Layer 5 of a small transformer language model trained on English Wikipedia (10 layers, counted from 0, width 128).
A neuron adds its activation times its output weights to the MLP's output. To switch it off is to set its activation to zero at one token and run the rest of the model.

Output weights of the MLP neurons that the questions are about. A number n stands for (n - 128) times 0.0017.
n28: 88, 108, 133, 159, 131, 172, 118, 119, 131, 112, 175, 125, 96, 120, 112, 114, 120, 170, 103, 111, 176, 126, 89, 163, 119, 147, 115, 189, 110, 146, 120, 186, 110, 140, 101, 64, 137, 121, 118, 120, 85, 159, 133, 139, 94, 160, 144, 117, 125, 97, 157, 141, 197, 157, 105, 178, 147, 118, 85, 148, 121, 171, 110, 122, 130, 178, 126, 153, 144, 164, 160, 109, 149, 146, 145, 216, 133, 91, 122, 111, 130, 73, 197, 175, 179, 158, 98, 76, 142, 104, 157, 144, 119, 99, 151, 124, 148, 137, 114, 128, 130, 106, 88, 148, 143, 98, 91, 76, 64, 75, 125, 110, 133, 128, 159, 84, 119, 126, 136, 158, 118, 98, 119, 141, 183, 171, 163, 138
n31: 155, 103, 139, 166, 199, 148, 191, 113, 125, 161, 117, 72, 94, 125, 101, 102, 134, 163, 101, 169, 150, 100, 127, 103, 168, 94, 133, 171, 134, 127, 99, 127, 118, 174, 132, 28, 130, 145, 167, 140, 156, 141, 117, 98, 106, 176, 135, 87, 148, 132, 151, 147, 161, 114, 136, 138, 95, 132, 180, 167, 127, 99, 145, 133, 99, 152, 105, 147, 117, 120, 102, 123, 30, 131, 159, 190, 128, 120, 102, 82, 147, 80, 102, 147, 78, 98, 141, 114, 121, 119, 166, 116, 91, 82, 90, 82, 89, 123, 162, 114, 84, 122, 142, 184, 168, 84, 99, 94, 119, 92, 134, 145, 149, 126, 67, 97, 99, 123, 126, 97, 127, 72, 110, 107, 165, 141, 77, 199
n44: 168, 135, 130, 117, 136, 114, 191, 94, 139, 162, 169, 116, 118, 103, 145, 138, 100, 116, 121, 142, 131, 119, 125, 84, 129, 148, 68, 131, 136, 169, 124, 135, 80, 88, 82, 111, 170, 102, 189, 105, 112, 96, 100, 147, 124, 101, 165, 79, 83, 141, 110, 133, 128, 170, 92, 131, 101, 174, 178, 126, 141, 138, 127, 124, 148, 152, 153, 164, 152, 115, 136, 151, 123, 140, 136, 167, 150, 136, 102, 143, 148, 142, 127, 137, 164, 92, 154, 82, 114, 119, 151, 111, 122, 140, 201, 139, 65, 131, 141, 93, 96, 138, 69, 129, 148, 113, 110, 129, 126, 126, 150, 100, 70, 74, 90, 165, 107, 207, 118, 133, 112, 85, 93, 91, 134, 148, 82, 98
n56: 149, 130, 148, 94, 114, 137, 146, 36, 125, 152, 134, 103, 169, 124, 128, 122, 180, 164, 79, 174, 144, 122, 118, 124, 125, 108, 219, 147, 85, 103, 108, 104, 160, 235, 147, 88, 113, 128, 157, 127, 139, 142, 87, 74, 152, 212, 147, 125, 122, 163, 140, 125, 127, 123, 88, 159, 139, 144, 119, 101, 108, 100, 137, 128, 136, 178, 126, 129, 133, 106, 156, 140, 124, 135, 61, 168, 151, 130, 110, 153, 120, 132, 157, 65, 116, 126, 166, 176, 106, 134, 154, 113, 173, 122, 93, 139, 182, 123, 68, 111, 130, 124, 132, 137, 158, 79, 117, 68, 149, 148, 104, 128, 163, 91, 115, 160, 165, 24, 155, 116, 94, 125, 187, 112, 118, 134, 107, 78
n59: 102, 98, 144, 147, 127, 116, 99, 165, 132, 158, 164, 122, 44, 115, 162, 145, 101, 106, 133, 184, 94, 132, 82, 102, 71, 167, 105, 187, 129, 132, 171, 61, 151, 85, 79, 95, 96, 97, 173, 148, 211, 83, 120, 74, 72, 146, 102, 135, 129, 114, 175, 183, 117, 176, 119, 110, 111, 123, 86, 138, 48, 104, 117, 183, 159, 98, 122, 130, 154, 136, 149, 91, 147, 169, 171, 116, 107, 146, 173, 128, 63, 107, 72, 124, 128, 77, 84, 101, 160, 117, 108, 117, 144, 137, 162, 84, 74, 138, 105, 129, 118, 99, 105, 127, 103, 182, 102, 140, 97, 143, 172, 59, 148, 161, 106, 122, 155, 107, 149, 136, 105, 114, 151, 116, 124, 198, 140, 159
n62: 93, 117, 132, 148, 162, 107, 132, 128, 123, 160, 103, 145, 105, 154, 114, 83, 57, 180, 143, 139, 125, 135, 126, 121, 103, 99, 43, 156, 106, 114, 126, 116, 73, 118, 163, 105, 93, 107, 124, 101, 105, 145, 118, 117, 176, 114, 214, 121, 91, 75, 108, 199, 142, 78, 67, 138, 71, 117, 177, 168, 89, 117, 99, 98, 130, 190, 144, 102, 179, 77, 152, 79, 141, 140, 114, 127, 176, 75, 151, 131, 159, 101, 161, 105, 128, 114, 104, 173, 131, 118, 120, 106, 153, 92, 118, 109, 113, 100, 133, 100, 118, 131, 120, 160, 120, 138, 121, 126, 53, 112, 185, 107, 165, 89, 106, 160, 191, 117, 153, 171, 56, 85, 154, 88, 112, 144, 112, 159
n64: 170, 119, 147, 139, 155, 111, 141, 169, 123, 88, 187, 177, 122, 152, 96, 153, 106, 101, 154, 67, 43, 131, 119, 109, 110, 174, 109, 173, 139, 161, 60, 115, 52, 89, 123, 164, 149, 138, 145, 112, 178, 126, 176, 88, 64, 94, 109, 103, 177, 126, 108, 111, 104, 124, 134, 128, 132, 117, 152, 102, 115, 112, 107, 144, 128, 144, 185, 113, 174, 85, 113, 122, 101, 56, 158, 137, 159, 107, 135, 148, 149, 164, 150, 149, 106, 131, 126, 164, 128, 139, 166, 102, 91, 130, 161, 128, 125, 129, 119, 132, 106, 82, 175, 192, 168, 154, 123, 153, 43, 107, 154, 94, 172, 119, 148, 126, 129, 189, 127, 116, 139, 132, 30, 177, 140, 140, 122, 178
n67: 92, 157, 131, 154, 137, 132, 97, 118, 92, 122, 189, 171, 138, 140, 76, 173, 133, 148, 163, 141, 225, 158, 172, 110, 118, 111, 144, 135, 134, 60, 77, 147, 123, 137, 102, 152, 138, 138, 104, 116, 132, 117, 142, 142, 124, 175, 57, 133, 137, 114, 99, 118, 91, 143, 78, 134, 91, 164, 131, 60, 148, 121, 163, 91, 117, 130, 161, 131, 137, 123, 183, 105, 158, 106, 143, 127, 125, 126, 64, 150, 96, 83, 124, 151, 165, 128, 92, 195, 136, 138, 139, 149, 79, 168, 156, 141, 146, 173, 161, 157, 74, 48, 58, 126, 136, 156, 143, 146, 164, 154, 133, 112, 110, 127, 178, 147, 89, 154, 91, 113, 118, 133, 61, 217, 113, 166, 151, 112
n78: 144, 142, 96, 147, 71, 130, 138, 168, 146, 143, 132, 122, 144, 40, 100, 135, 130, 148, 112, 125, 158, 158, 138, 167, 126, 119, 145, 124, 106, 195, 124, 125, 79, 128, 135, 100, 138, 159, 117, 148, 156, 135, 133, 146, 142, 104, 127, 101, 171, 112, 117, 170, 161, 118, 67, 97, 155, 154, 114, 138, 114, 88, 145, 157, 122, 94, 170, 175, 141, 148, 147, 111, 112, 145, 144, 143, 150, 128, 138, 110, 125, 139, 82, 121, 73, 181, 121, 104, 163, 182, 104, 155, 149, 111, 166, 138, 134, 114, 145, 111, 125, 116, 108, 142, 116, 146, 82, 75, 158, 98, 110, 135, 142, 87, 140, 174, 185, 114, 118, 104, 115, 122, 130, 143, 142, 118, 103, 141
n83: 183, 96, 135, 161, 81, 137, 124, 159, 163, 89, 94, 113, 85, 146, 161, 86, 72, 123, 126, 119, 117, 18, 141, 114, 66, 182, 174, 158, 138, 148, 131, 127, 178, 153, 117, 109, 125, 109, 124, 150, 104, 90, 79, 184, 112, 175, 142, 152, 131, 175, 122, 144, 128, 93, 156, 105, 111, 87, 178, 130, 144, 112, 73, 144, 133, 107, 183, 134, 157, 92, 118, 106, 183, 157, 161, 120, 138, 130, 121, 199, 174, 185, 129, 170, 115, 158, 106, 160, 70, 127, 148, 137, 61, 115, 175, 141, 93, 134, 149, 131, 131, 116, 108, 129, 74, 139, 142, 126, 170, 156, 142, 99, 95, 143, 91, 124, 78, 109, 146, 162, 91, 68, 152, 133, 161, 135, 141, 48
n96: 110, 134, 128, 135, 83, 162, 127, 104, 148, 146, 98, 122, 73, 121, 184, 67, 154, 125, 120, 161, 174, 159, 132, 65, 132, 181, 148, 101, 92, 135, 190, 110, 133, 158, 158, 127, 149, 117, 124, 147, 80, 166, 126, 134, 92, 97, 96, 112, 160, 161, 93, 112, 172, 150, 166, 116, 118, 178, 128, 150, 151, 90, 125, 195, 118, 133, 162, 106, 114, 141, 117, 91, 197, 161, 83, 127, 101, 180, 172, 183, 129, 147, 121, 154, 137, 94, 131, 136, 140, 120, 137, 146, 178, 148, 119, 126, 164, 130, 146, 159, 154, 167, 153, 101, 87, 146, 97, 115, 149, 82, 136, 135, 138, 138, 160, 169, 169, 49, 107, 155, 175, 178, 144, 120, 118, 101, 160, 127
n97: 136, 125, 165, 122, 83, 124, 136, 128, 154, 144, 123, 129, 171, 96, 109, 123, 122, 46, 124, 133, 168, 86, 181, 76, 124, 89, 123, 145, 135, 120, 126, 95, 106, 111, 84, 118, 106, 147, 159, 124, 126, 119, 145, 93, 110, 101, 109, 175, 100, 163, 109, 149, 82, 158, 149, 90, 136, 119, 175, 103, 63, 124, 110, 138, 149, 176, 159, 133, 116, 134, 95, 163, 108, 140, 143, 142, 158, 141, 111, 116, 125, 144, 124, 188, 131, 138, 177, 140, 188, 148, 82, 99, 138, 163, 100, 143, 165, 134, 185, 102, 156, 187, 165, 145, 142, 155, 147, 111, 156, 135, 137, 107, 119, 107, 82, 161, 103, 95, 147, 131, 112, 136, 151, 78, 97, 173, 93, 96
n107: 146, 122, 126, 175, 107, 185, 140, 133, 182, 118, 191, 154, 110, 181, 141, 150, 89, 143, 150, 122, 122, 182, 123, 130, 102, 97, 123, 146, 165, 137, 163, 155, 119, 170, 158, 161, 99, 110, 114, 84, 77, 178, 114, 118, 137, 104, 113, 83, 148, 119, 91, 144, 161, 154, 148, 139, 109, 150, 108, 126, 121, 168, 148, 167, 149, 167, 100, 118, 138, 183, 139, 98, 163, 179, 174, 111, 101, 137, 139, 176, 127, 168, 105, 75, 148, 112, 127, 153, 101, 159, 95, 153, 104, 153, 157, 119, 119, 89, 117, 156, 62, 120, 181, 172, 158, 59, 163, 125, 72, 110, 147, 153, 156, 133, 118, 75, 131, 128, 147, 77, 108, 89, 107, 104, 128, 108, 184, 90
n115: 160, 127, 118, 232, 119, 130, 161, 128, 87, 71, 114, 128, 163, 157, 127, 91, 149, 129, 161, 128, 137, 139, 123, 133, 159, 118, 140, 135, 103, 124, 150, 149, 151, 122, 121, 176, 144, 91, 132, 140, 66, 131, 147, 106, 161, 137, 170, 150, 152, 119, 140, 66, 106, 75, 150, 146, 97, 144, 107, 138, 128, 152, 167, 104, 138, 133, 95, 198, 140, 78, 130, 116, 158, 177, 118, 183, 146, 71, 73, 136, 127, 140, 99, 200, 132, 112, 82, 122, 158, 95, 127, 198, 113, 149, 135, 61, 113, 130, 173, 111, 116, 146, 130, 109, 93, 142, 135, 164, 112, 139, 112, 115, 106, 158, 116, 140, 114, 132, 112, 134, 169, 165, 136, 114, 78, 109, 111, 103
n117: 147, 107, 180, 126, 97, 106, 149, 143, 129, 97, 164, 137, 123, 136, 135, 81, 91, 129, 102, 152, 171, 111, 127, 143, 143, 143, 136, 119, 94, 102, 125, 172, 96, 75, 117, 101, 104, 143, 90, 114, 59, 80, 122, 141, 134, 106, 103, 75, 89, 49, 154, 78, 150, 112, 154, 130, 66, 179, 136, 130, 135, 142, 131, 127, 172, 143, 113, 181, 105, 144, 91, 161, 106, 121, 132, 88, 136, 104, 101, 131, 104, 143, 156, 163, 138, 120, 106, 119, 124, 113, 123, 123, 141, 143, 138, 93, 120, 93, 177, 122, 108, 160, 121, 94, 152, 91, 109, 185, 116, 100, 122, 101, 124, 108, 121, 144, 185, 154, 127, 116, 101, 144, 63, 45, 148, 132, 180, 110
n125: 150, 120, 144, 227, 177, 69, 54, 106, 162, 71, 101, 169, 168, 149, 86, 152, 83, 118, 189, 8, 84, 140, 135, 155, 123, 152, 99, 86, 135, 123, 112, 159, 164, 83, 200, 112, 127, 113, 169, 137, 91, 102, 145, 147, 129, 95, 108, 180, 120, 122, 131, 148, 150, 145, 125, 134, 155, 125, 120, 68, 77, 146, 133, 149, 115, 82, 91, 78, 121, 185, 144, 95, 126, 136, 73, 123, 136, 98, 125, 129, 93, 119, 145, 182, 142, 153, 125, 127, 184, 125, 163, 170, 115, 65, 167, 113, 81, 130, 112, 124, 125, 164, 134, 80, 116, 114, 130, 152, 78, 87, 170, 118, 124, 157, 98, 140, 134, 144, 86, 127, 130, 118, 161, 141, 130, 168, 149, 99

Each question names a token from some text and the token that comes next. It shows the activations a of the neurons there, in the order above. A number n stands for (n - 128) times 0.061.

Then comes g, the gradient of the next token's log-probability with respect to the MLP's output, scaled to length 1. A neuron's effect is roughly proportional to its activation times (output weights . g). A number n stands for (n - 128) times 0.0047.

" |", then "\n"
a: 127, 128, 131, 88, 128, 129, 127, 128, 126, 130, 116, 154, 128, 127, 128, 128
g: 113, 126, 125, 126, 117, 168, 125, 117, 131, 140, 77, 153, 131, 137, 135, 99, 120, 131, 83, 153, 144, 144, 122, 124, 133, 142, 123, 133, 126, 113, 129, 108, 112, 153, 137, 134, 120, 131, 118, 150, 152, 128, 201, 136, 109, 132, 127, 150, 139, 100, 153, 121, 112, 150, 129, 147, 142, 153, 107, 145, 142, 98, 127, 129, 118, 149, 150, 111, 119, 129, 132, 96, 133, 124, 101, 148, 141, 132, 174, 143, 145, 117, 114, 112, 147, 131, 120, 130, 107, 119, 131, 118, 104, 114, 144, 134, 126, 124, 115, 89, 148, 122, 100, 171, 116, 127, 147, 121, 126, 150, 122, 142, 164, 135, 139, 139, 143, 169, 127, 157, 132, 126, 133, 143, 157, 147, 137, 130
Which neuron, switched off, raises the next token's probability most? n97

" Mer", then "ch"
a: 126, 127, 128, 84, 128, 128, 130, 127, 133, 128, 127, 129, 127, 137, 131, 125
g: 111, 144, 134, 116, 113, 116, 131, 112, 118, 122, 161, 125, 129, 131, 132, 136, 128, 104, 136, 160, 141, 145, 122, 99, 118, 144, 146, 120, 127, 108, 125, 81, 118, 102, 140, 136, 174, 149, 114, 139, 119, 153, 132, 121, 124, 119, 119, 122, 117, 153, 121, 147, 153, 145, 143, 142, 126, 123, 131, 143, 130, 120, 112, 149, 118, 148, 163, 155, 95, 118, 72, 146, 101, 122, 125, 93, 89, 126, 141, 152, 127, 149, 121, 136, 149, 142, 127, 109, 161, 116, 154, 124, 144, 168, 124, 122, 170, 137, 129, 136, 153, 126, 148, 156, 140, 135, 141, 101, 126, 129, 103, 109, 132, 129, 102, 124, 131, 112, 131, 142, 152, 116, 115, 136, 148, 117, 78, 141
Switching off which neuron hurts the next token most? n125

"|", then " Cultural"
a: 123, 130, 130, 123, 129, 127, 129, 128, 138, 126, 126, 130, 122, 128, 128, 129
g: 158, 139, 99, 117, 101, 115, 124, 136, 129, 146, 92, 131, 117, 142, 146, 107, 113, 128, 112, 142, 152, 145, 127, 146, 121, 173, 120, 132, 146, 137, 148, 130, 136, 109, 111, 113, 133, 141, 145, 107, 120, 105, 148, 136, 133, 119, 123, 119, 136, 125, 108, 142, 96, 118, 127, 108, 122, 128, 153, 93, 104, 160, 96, 130, 133, 117, 171, 122, 145, 112, 114, 135, 109, 153, 135, 132, 136, 117, 112, 124, 120, 119, 146, 140, 126, 110, 132, 116, 129, 139, 134, 121, 115, 125, 130, 161, 108, 137, 164, 150, 162, 136, 166, 154, 87, 143, 118, 108, 105, 115, 126, 121, 157, 117, 71, 128, 123, 93, 135, 110, 92, 137, 135, 129, 164, 101, 131, 120
Switching off which neuron hurts the next token most? n78

"i,", then " 20,"
a: 128, 128, 138, 36, 129, 128, 130, 125, 126, 137, 113, 140, 129, 129, 143, 128
g: 135, 116, 155, 132, 103, 118, 136, 126, 126, 116, 196, 134, 129, 124, 107, 123, 131, 107, 129, 111, 84, 143, 135, 121, 143, 90, 157, 107, 151, 123, 128, 133, 120, 131, 122, 150, 103, 106, 130, 101, 132, 111, 162, 138, 144, 163, 119, 126, 129, 153, 119, 114, 139, 120, 121, 168, 140, 127, 129, 111, 147, 115, 185, 129, 102, 132, 109, 118, 113, 123, 157, 120, 152, 159, 132, 144, 132, 119, 120, 133, 138, 114, 129, 143, 117, 132, 99, 145, 131, 106, 149, 130, 108, 137, 120, 113, 134, 121, 122, 119, 84, 102, 151, 121, 112, 97, 127, 166, 124, 137, 133, 142, 145, 114, 122, 140, 130, 163, 120, 145, 144, 100, 122, 142, 154, 138, 154, 109
Switching off which neuron hurts the next token most? n96

"ic", then "l"
a: 128, 126, 127, 100, 127, 128, 135, 126, 126, 130, 126, 128, 127, 115, 128, 128
g: 135, 101, 133, 126, 143, 121, 133, 130, 128, 133, 143, 108, 111, 106, 114, 140, 138, 89, 133, 154, 66, 150, 117, 117, 115, 132, 129, 149, 108, 139, 136, 137, 104, 131, 119, 144, 150, 110, 117, 148, 115, 115, 144, 129, 140, 133, 142, 135, 112, 138, 176, 130, 99, 104, 119, 105, 119, 130, 121, 131, 156, 133, 93, 112, 134, 160, 174, 140, 142, 149, 116, 104, 118, 134, 140, 125, 126, 124, 140, 133, 141, 173, 134, 127, 150, 135, 114, 147, 145, 123, 127, 109, 112, 117, 97, 122, 115, 149, 132, 140, 114, 106, 112, 162, 129, 119, 126, 148, 127, 133, 126, 112, 125, 99, 119, 146, 168, 93, 146, 82, 125, 157, 112, 149, 155, 139, 131, 151
Which two neurons, each switched off alone, lower its probability most, in order? n64, n115

" of", then " the"
a: 125, 138, 128, 128, 129, 130, 128, 127, 132, 127, 127, 128, 117, 126, 129, 127
g: 89, 107, 140, 129, 144, 136, 133, 124, 144, 136, 142, 118, 121, 170, 132, 129, 132, 81, 110, 126, 170, 149, 119, 134, 124, 122, 132, 137, 124, 120, 104, 129, 123, 115, 133, 145, 131, 129, 108, 157, 103, 138, 140, 143, 146, 123, 135, 138, 121, 141, 102, 140, 112, 119, 116, 125, 140, 128, 116, 123, 118, 93, 93, 111, 113, 144, 162, 106, 127, 138, 115, 150, 96, 86, 121, 131, 121, 119, 148, 152, 133, 91, 125, 121, 158, 115, 120, 142, 103, 111, 130, 114, 124, 110, 127, 143, 110, 130, 130, 114, 133, 105, 57, 101, 145, 152, 146, 123, 137, 125, 152, 115, 146, 115, 114, 109, 124, 132, 129, 172, 101, 123, 105, 150, 150, 134, 97, 108
Switching off which neuron hurts the next token most? n107

"era", then " Marie"
a: 126, 129, 143, 39, 129, 128, 128, 126, 128, 128, 111, 132, 128, 137, 127, 145
g: 152, 123, 125, 156, 111, 164, 82, 123, 136, 138, 141, 149, 108, 127, 172, 156, 135, 144, 118, 136, 136, 105, 129, 136, 125, 122, 117, 144, 129, 152, 116, 128, 102, 99, 125, 137, 128, 106, 145, 126, 126, 145, 94, 123, 131, 81, 172, 121, 138, 103, 137, 119, 102, 119, 126, 121, 125, 156, 139, 138, 137, 166, 129, 130, 155, 128, 79, 174, 137, 143, 129, 145, 126, 117, 138, 121, 142, 110, 102, 119, 120, 133, 122, 124, 124, 153, 163, 142, 130, 147, 134, 129, 129, 98, 149, 123, 151, 144, 128, 125, 122, 118, 120, 99, 111, 105, 95, 160, 118, 142, 164, 103, 111, 137, 118, 122, 137, 114, 117, 104, 152, 132, 134, 118, 110, 116, 128, 103
Which two neurons, each switched off alone, lower its probability most, in order? n56, n44

"|", then " Sport"
a: 119, 130, 130, 122, 129, 128, 129, 128, 138, 126, 127, 130, 123, 128, 127, 129
g: 150, 115, 100, 133, 114, 131, 124, 135, 146, 139, 117, 152, 137, 144, 150, 95, 118, 147, 124, 133, 112, 117, 127, 138, 139, 130, 124, 112, 113, 126, 150, 127, 91, 132, 136, 127, 132, 101, 120, 106, 108, 107, 139, 146, 150, 107, 142, 108, 129, 128, 118, 127, 101, 100, 131, 122, 115, 138, 139, 122, 147, 125, 111, 167, 134, 142, 142, 99, 183, 105, 124, 95, 106, 157, 118, 125, 122, 124, 108, 159, 157, 141, 146, 132, 137, 83, 111, 142, 157, 141, 110, 153, 130, 130, 142, 143, 135, 112, 149, 158, 163, 148, 171, 146, 106, 120, 114, 114, 123, 111, 112, 116, 126, 148, 112, 133, 133, 96, 115, 116, 81, 141, 118, 132, 91, 118, 137, 148
Switching off which neuron hurts the next token most? n28

" |", then " 5"
a: 128, 131, 126, 90, 128, 124, 127, 113, 127, 128, 129, 126, 125, 128, 129, 127
g: 139, 150, 139, 130, 138, 154, 177, 126, 154, 108, 127, 126, 135, 115, 113, 149, 135, 130, 145, 108, 131, 110, 115, 114, 130, 121, 139, 130, 111, 125, 77, 98, 121, 95, 155, 104, 125, 115, 129, 152, 118, 120, 103, 123, 140, 131, 116, 121, 128, 154, 120, 124, 166, 126, 101, 128, 136, 121, 150, 115, 96, 142, 145, 112, 108, 140, 122, 106, 103, 114, 134, 143, 86, 140, 132, 125, 112, 130, 103, 131, 135, 116, 127, 124, 87, 143, 96, 124, 117, 127, 109, 140, 141, 115, 123, 98, 123, 131, 143, 117, 169, 113, 178, 81, 148, 111, 114, 143, 125, 109, 127, 155, 120, 112, 139, 133, 135, 131, 117, 120, 165, 174, 112, 137, 118, 120, 133, 123
Switching off which neuron hurts the next token most? n67

" Philippines", then " Water"
a: 129, 128, 131, 12, 126, 129, 128, 135, 108, 129, 114, 128, 125, 118, 128, 130
g: 134, 181, 119, 119, 95, 142, 139, 128, 138, 128, 110, 117, 114, 101, 137, 102, 127, 134, 101, 123, 118, 118, 147, 141, 126, 142, 142, 97, 122, 110, 131, 152, 103, 116, 101, 154, 133, 157, 147, 128, 147, 125, 135, 122, 151, 137, 121, 126, 132, 99, 109, 138, 120, 106, 132, 112, 122, 143, 162, 117, 121, 142, 95, 105, 114, 151, 172, 108, 159, 142, 144, 146, 130, 129, 120, 122, 148, 121, 115, 122, 123, 157, 149, 126, 123, 155, 113, 134, 149, 156, 107, 116, 109, 131, 86, 121, 163, 126, 155, 154, 143, 155, 118, 145, 139, 127, 55, 151, 119, 118, 117, 139, 133, 145, 132, 123, 116, 109, 127, 119, 159, 130, 126, 122, 129, 111, 110, 137
Which neuron, switched off, raises the next token's probability most? n78

"m", then "en,"
a: 128, 126, 136, 104, 123, 128, 128, 126, 125, 127, 128, 139, 129, 128, 127, 126
g: 103, 119, 151, 127, 100, 134, 117, 126, 163, 145, 147, 150, 130, 134, 115, 133, 125, 135, 106, 119, 111, 105, 124, 146, 127, 163, 120, 144, 130, 129, 139, 176, 124, 127, 102, 105, 119, 114, 120, 123, 137, 156, 153, 141, 106, 154, 143, 108, 137, 147, 88, 147, 165, 138, 118, 117, 150, 116, 129, 142, 143, 123, 98, 146, 157, 120, 92, 110, 125, 123, 111, 141, 85, 106, 129, 131, 119, 126, 159, 138, 135, 109, 119, 113, 108, 133, 137, 139, 137, 135, 133, 115, 121, 165, 109, 125, 130, 112, 144, 145, 109, 114, 169, 141, 147, 143, 150, 129, 122, 127, 141, 130, 115, 148, 121, 151, 92, 109, 128, 145, 163, 128, 123, 172, 90, 133, 94, 131
Which neuron, switched off, raises the next token's probability most? n44

"án", then " |"
a: 128, 138, 133, 17, 128, 128, 127, 134, 127, 128, 123, 141, 129, 129, 128, 144
g: 154, 115, 112, 131, 132, 121, 153, 131, 134, 121, 121, 118, 129, 125, 85, 141, 132, 87, 160, 149, 130, 119, 138, 116, 126, 144, 131, 122, 128, 140, 136, 121, 149, 142, 147, 117, 140, 148, 131, 159, 113, 131, 115, 130, 108, 118, 136, 122, 133, 150, 131, 128, 106, 152, 114, 131, 158, 108, 124, 130, 119, 103, 82, 121, 125, 121, 139, 137, 113, 105, 110, 114, 129, 145, 130, 128, 113, 144, 118, 125, 146, 130, 139, 125, 131, 152, 191, 115, 99, 122, 152, 142, 166, 127, 169, 155, 118, 126, 138, 152, 147, 130, 186, 116, 139, 126, 146, 122, 125, 157, 135, 97, 128, 129, 146, 136, 91, 148, 114, 170, 76, 135, 132, 138, 113, 132, 131, 124
Switching off which neuron hurts the next token most? n97

" IS", then "U"
a: 126, 127, 127, 75, 114, 132, 127, 128, 133, 130, 127, 132, 127, 125, 139, 128
g: 133, 115, 104, 120, 126, 120, 97, 121, 153, 150, 112, 131, 146, 135, 162, 113, 115, 133, 144, 123, 111, 138, 132, 123, 133, 95, 87, 138, 134, 126, 162, 145, 145, 135, 121, 120, 145, 166, 139, 123, 130, 130, 105, 142, 157, 154, 130, 125, 143, 169, 102, 122, 140, 145, 115, 109, 94, 149, 122, 111, 138, 148, 142, 114, 112, 151, 154, 138, 167, 152, 113, 124, 142, 170, 121, 133, 126, 142, 125, 124, 136, 135, 110, 119, 108, 140, 145, 149, 163, 147, 122, 110, 113, 118, 136, 136, 118, 114, 115, 139, 159, 125, 147, 114, 131, 117, 190, 118, 124, 155, 91, 165, 139, 140, 124, 138, 129, 155, 125, 141, 108, 135, 115, 149, 114, 126, 124, 164
Switching off which neuron hurts the next token most? n59

"am", then "en's"
a: 128, 133, 134, 93, 128, 129, 133, 125, 128, 129, 128, 131, 127, 127, 128, 130
g: 121, 126, 126, 127, 107, 132, 89, 116, 143, 140, 101, 102, 137, 114, 134, 138, 118, 125, 107, 114, 123, 109, 109, 138, 118, 144, 117, 145, 136, 134, 151, 145, 128, 131, 110, 104, 111, 117, 111, 127, 139, 156, 99, 135, 146, 149, 170, 136, 131, 159, 123, 113, 137, 139, 114, 104, 144, 153, 103, 157, 146, 162, 99, 153, 148, 128, 67, 129, 119, 148, 106, 124, 117, 126, 129, 114, 123, 108, 160, 134, 117, 131, 131, 134, 110, 117, 122, 132, 159, 135, 125, 157, 127, 168, 131, 114, 148, 121, 135, 151, 161, 126, 108, 118, 146, 163, 121, 137, 145, 127, 114, 119, 110, 155, 128, 151, 121, 139, 119, 114, 167, 164, 119, 139, 76, 123, 121, 136
Switching off which neuron hurts the next token most? n56

" the", then " invasion"
a: 129, 128, 129, 130, 129, 132, 129, 127, 138, 127, 128, 128, 141, 128, 128, 128
g: 121, 134, 115, 133, 118, 132, 146, 114, 131, 107, 115, 134, 134, 146, 134, 108, 137, 145, 129, 104, 138, 128, 118, 156, 129, 145, 124, 124, 118, 130, 146, 165, 124, 128, 121, 113, 128, 129, 107, 100, 133, 140, 148, 122, 133, 137, 160, 112, 153, 130, 128, 134, 154, 99, 126, 123, 109, 168, 117, 116, 126, 103, 180, 146, 105, 122, 125, 135, 154, 103, 144, 163, 104, 148, 161, 135, 150, 110, 158, 132, 98, 123, 155, 125, 125, 143, 108, 114, 100, 134, 105, 134, 166, 124, 136, 168, 71, 99, 108, 158, 150, 126, 131, 145, 118, 131, 122, 90, 143, 103, 147, 113, 126, 144, 133, 140, 136, 157, 136, 153, 115, 119, 129, 151, 113, 103, 129, 143
Switching off which neuron hurts the next token most? n78

" Haz", then "el"
a: 127, 125, 156, 17, 153, 123, 124, 126, 126, 126, 127, 136, 127, 126, 149, 134
g: 121, 130, 110, 147, 128, 149, 145, 119, 114, 115, 102, 133, 128, 140, 136, 134, 130, 80, 127, 148, 75, 106, 144, 118, 131, 139, 160, 141, 129, 139, 178, 121, 168, 155, 111, 116, 112, 116, 115, 164, 114, 124, 118, 123, 144, 122, 194, 127, 132, 130, 134, 95, 144, 142, 147, 95, 127, 129, 134, 98, 127, 122, 120, 133, 155, 134, 121, 143, 116, 121, 163, 147, 140, 156, 145, 122, 120, 106, 131, 126, 137, 149, 110, 135, 126, 113, 130, 128, 154, 125, 105, 90, 111, 130, 134, 121, 123, 124, 127, 135, 104, 131, 100, 146, 136, 151, 102, 93, 128, 143, 144, 137, 150, 147, 145, 122, 100, 124, 113, 112, 159, 127, 119, 145, 107, 120, 114, 104
Switching off which neuron hurts the next token most? n59

"|", then " Un"
a: 122, 130, 130, 124, 128, 127, 129, 128, 139, 127, 127, 130, 124, 128, 127, 128
g: 166, 111, 144, 119, 83, 120, 99, 124, 124, 130, 94, 106, 129, 134, 118, 144, 124, 122, 118, 104, 114, 149, 125, 118, 132, 157, 129, 118, 141, 126, 138, 124, 121, 110, 121, 137, 107, 159, 143, 107, 121, 115, 138, 132, 101, 136, 135, 120, 114, 129, 102, 145, 147, 129, 136, 117, 146, 134, 153, 131, 147, 131, 105, 132, 145, 127, 130, 121, 179, 123, 148, 121, 105, 114, 128, 141, 107, 120, 141, 112, 101, 107, 173, 139, 161, 120, 110, 135, 130, 142, 107, 127, 125, 128, 99, 145, 86, 118, 129, 147, 151, 164, 129, 153, 113, 119, 103, 82, 109, 95, 112, 108, 128, 115, 105, 110, 153, 92, 142, 90, 119, 120, 132, 107, 131, 128, 164, 126
Switching off which neuron hurts the next token most? n78

" York", then " City."
a: 128, 128, 134, 102, 128, 129, 129, 133, 115, 127, 109, 128, 128, 131, 127, 127
g: 102, 116, 119, 131, 140, 138, 52, 127, 131, 132, 137, 125, 111, 123, 134, 106, 127, 115, 125, 129, 159, 138, 126, 156, 142, 154, 118, 140, 132, 108, 120, 119, 150, 107, 127, 154, 141, 142, 110, 131, 144, 122, 114, 136, 113, 124, 131, 133, 112, 130, 103, 125, 106, 133, 127, 108, 91, 134, 72, 125, 96, 137, 107, 133, 133, 126, 100, 129, 115, 119, 143, 94, 166, 150, 120, 111, 155, 115, 113, 125, 105, 146, 87, 131, 120, 135, 88, 130, 131, 109, 126, 121, 119, 142, 119, 136, 144, 148, 125, 127, 144, 148, 105, 122, 102, 135, 131, 121, 148, 126, 115, 128, 103, 172, 125, 133, 148, 136, 131, 61, 136, 143, 124, 135, 121, 120, 136, 109
Which neuron, switched off, raises the next token's probability most? n96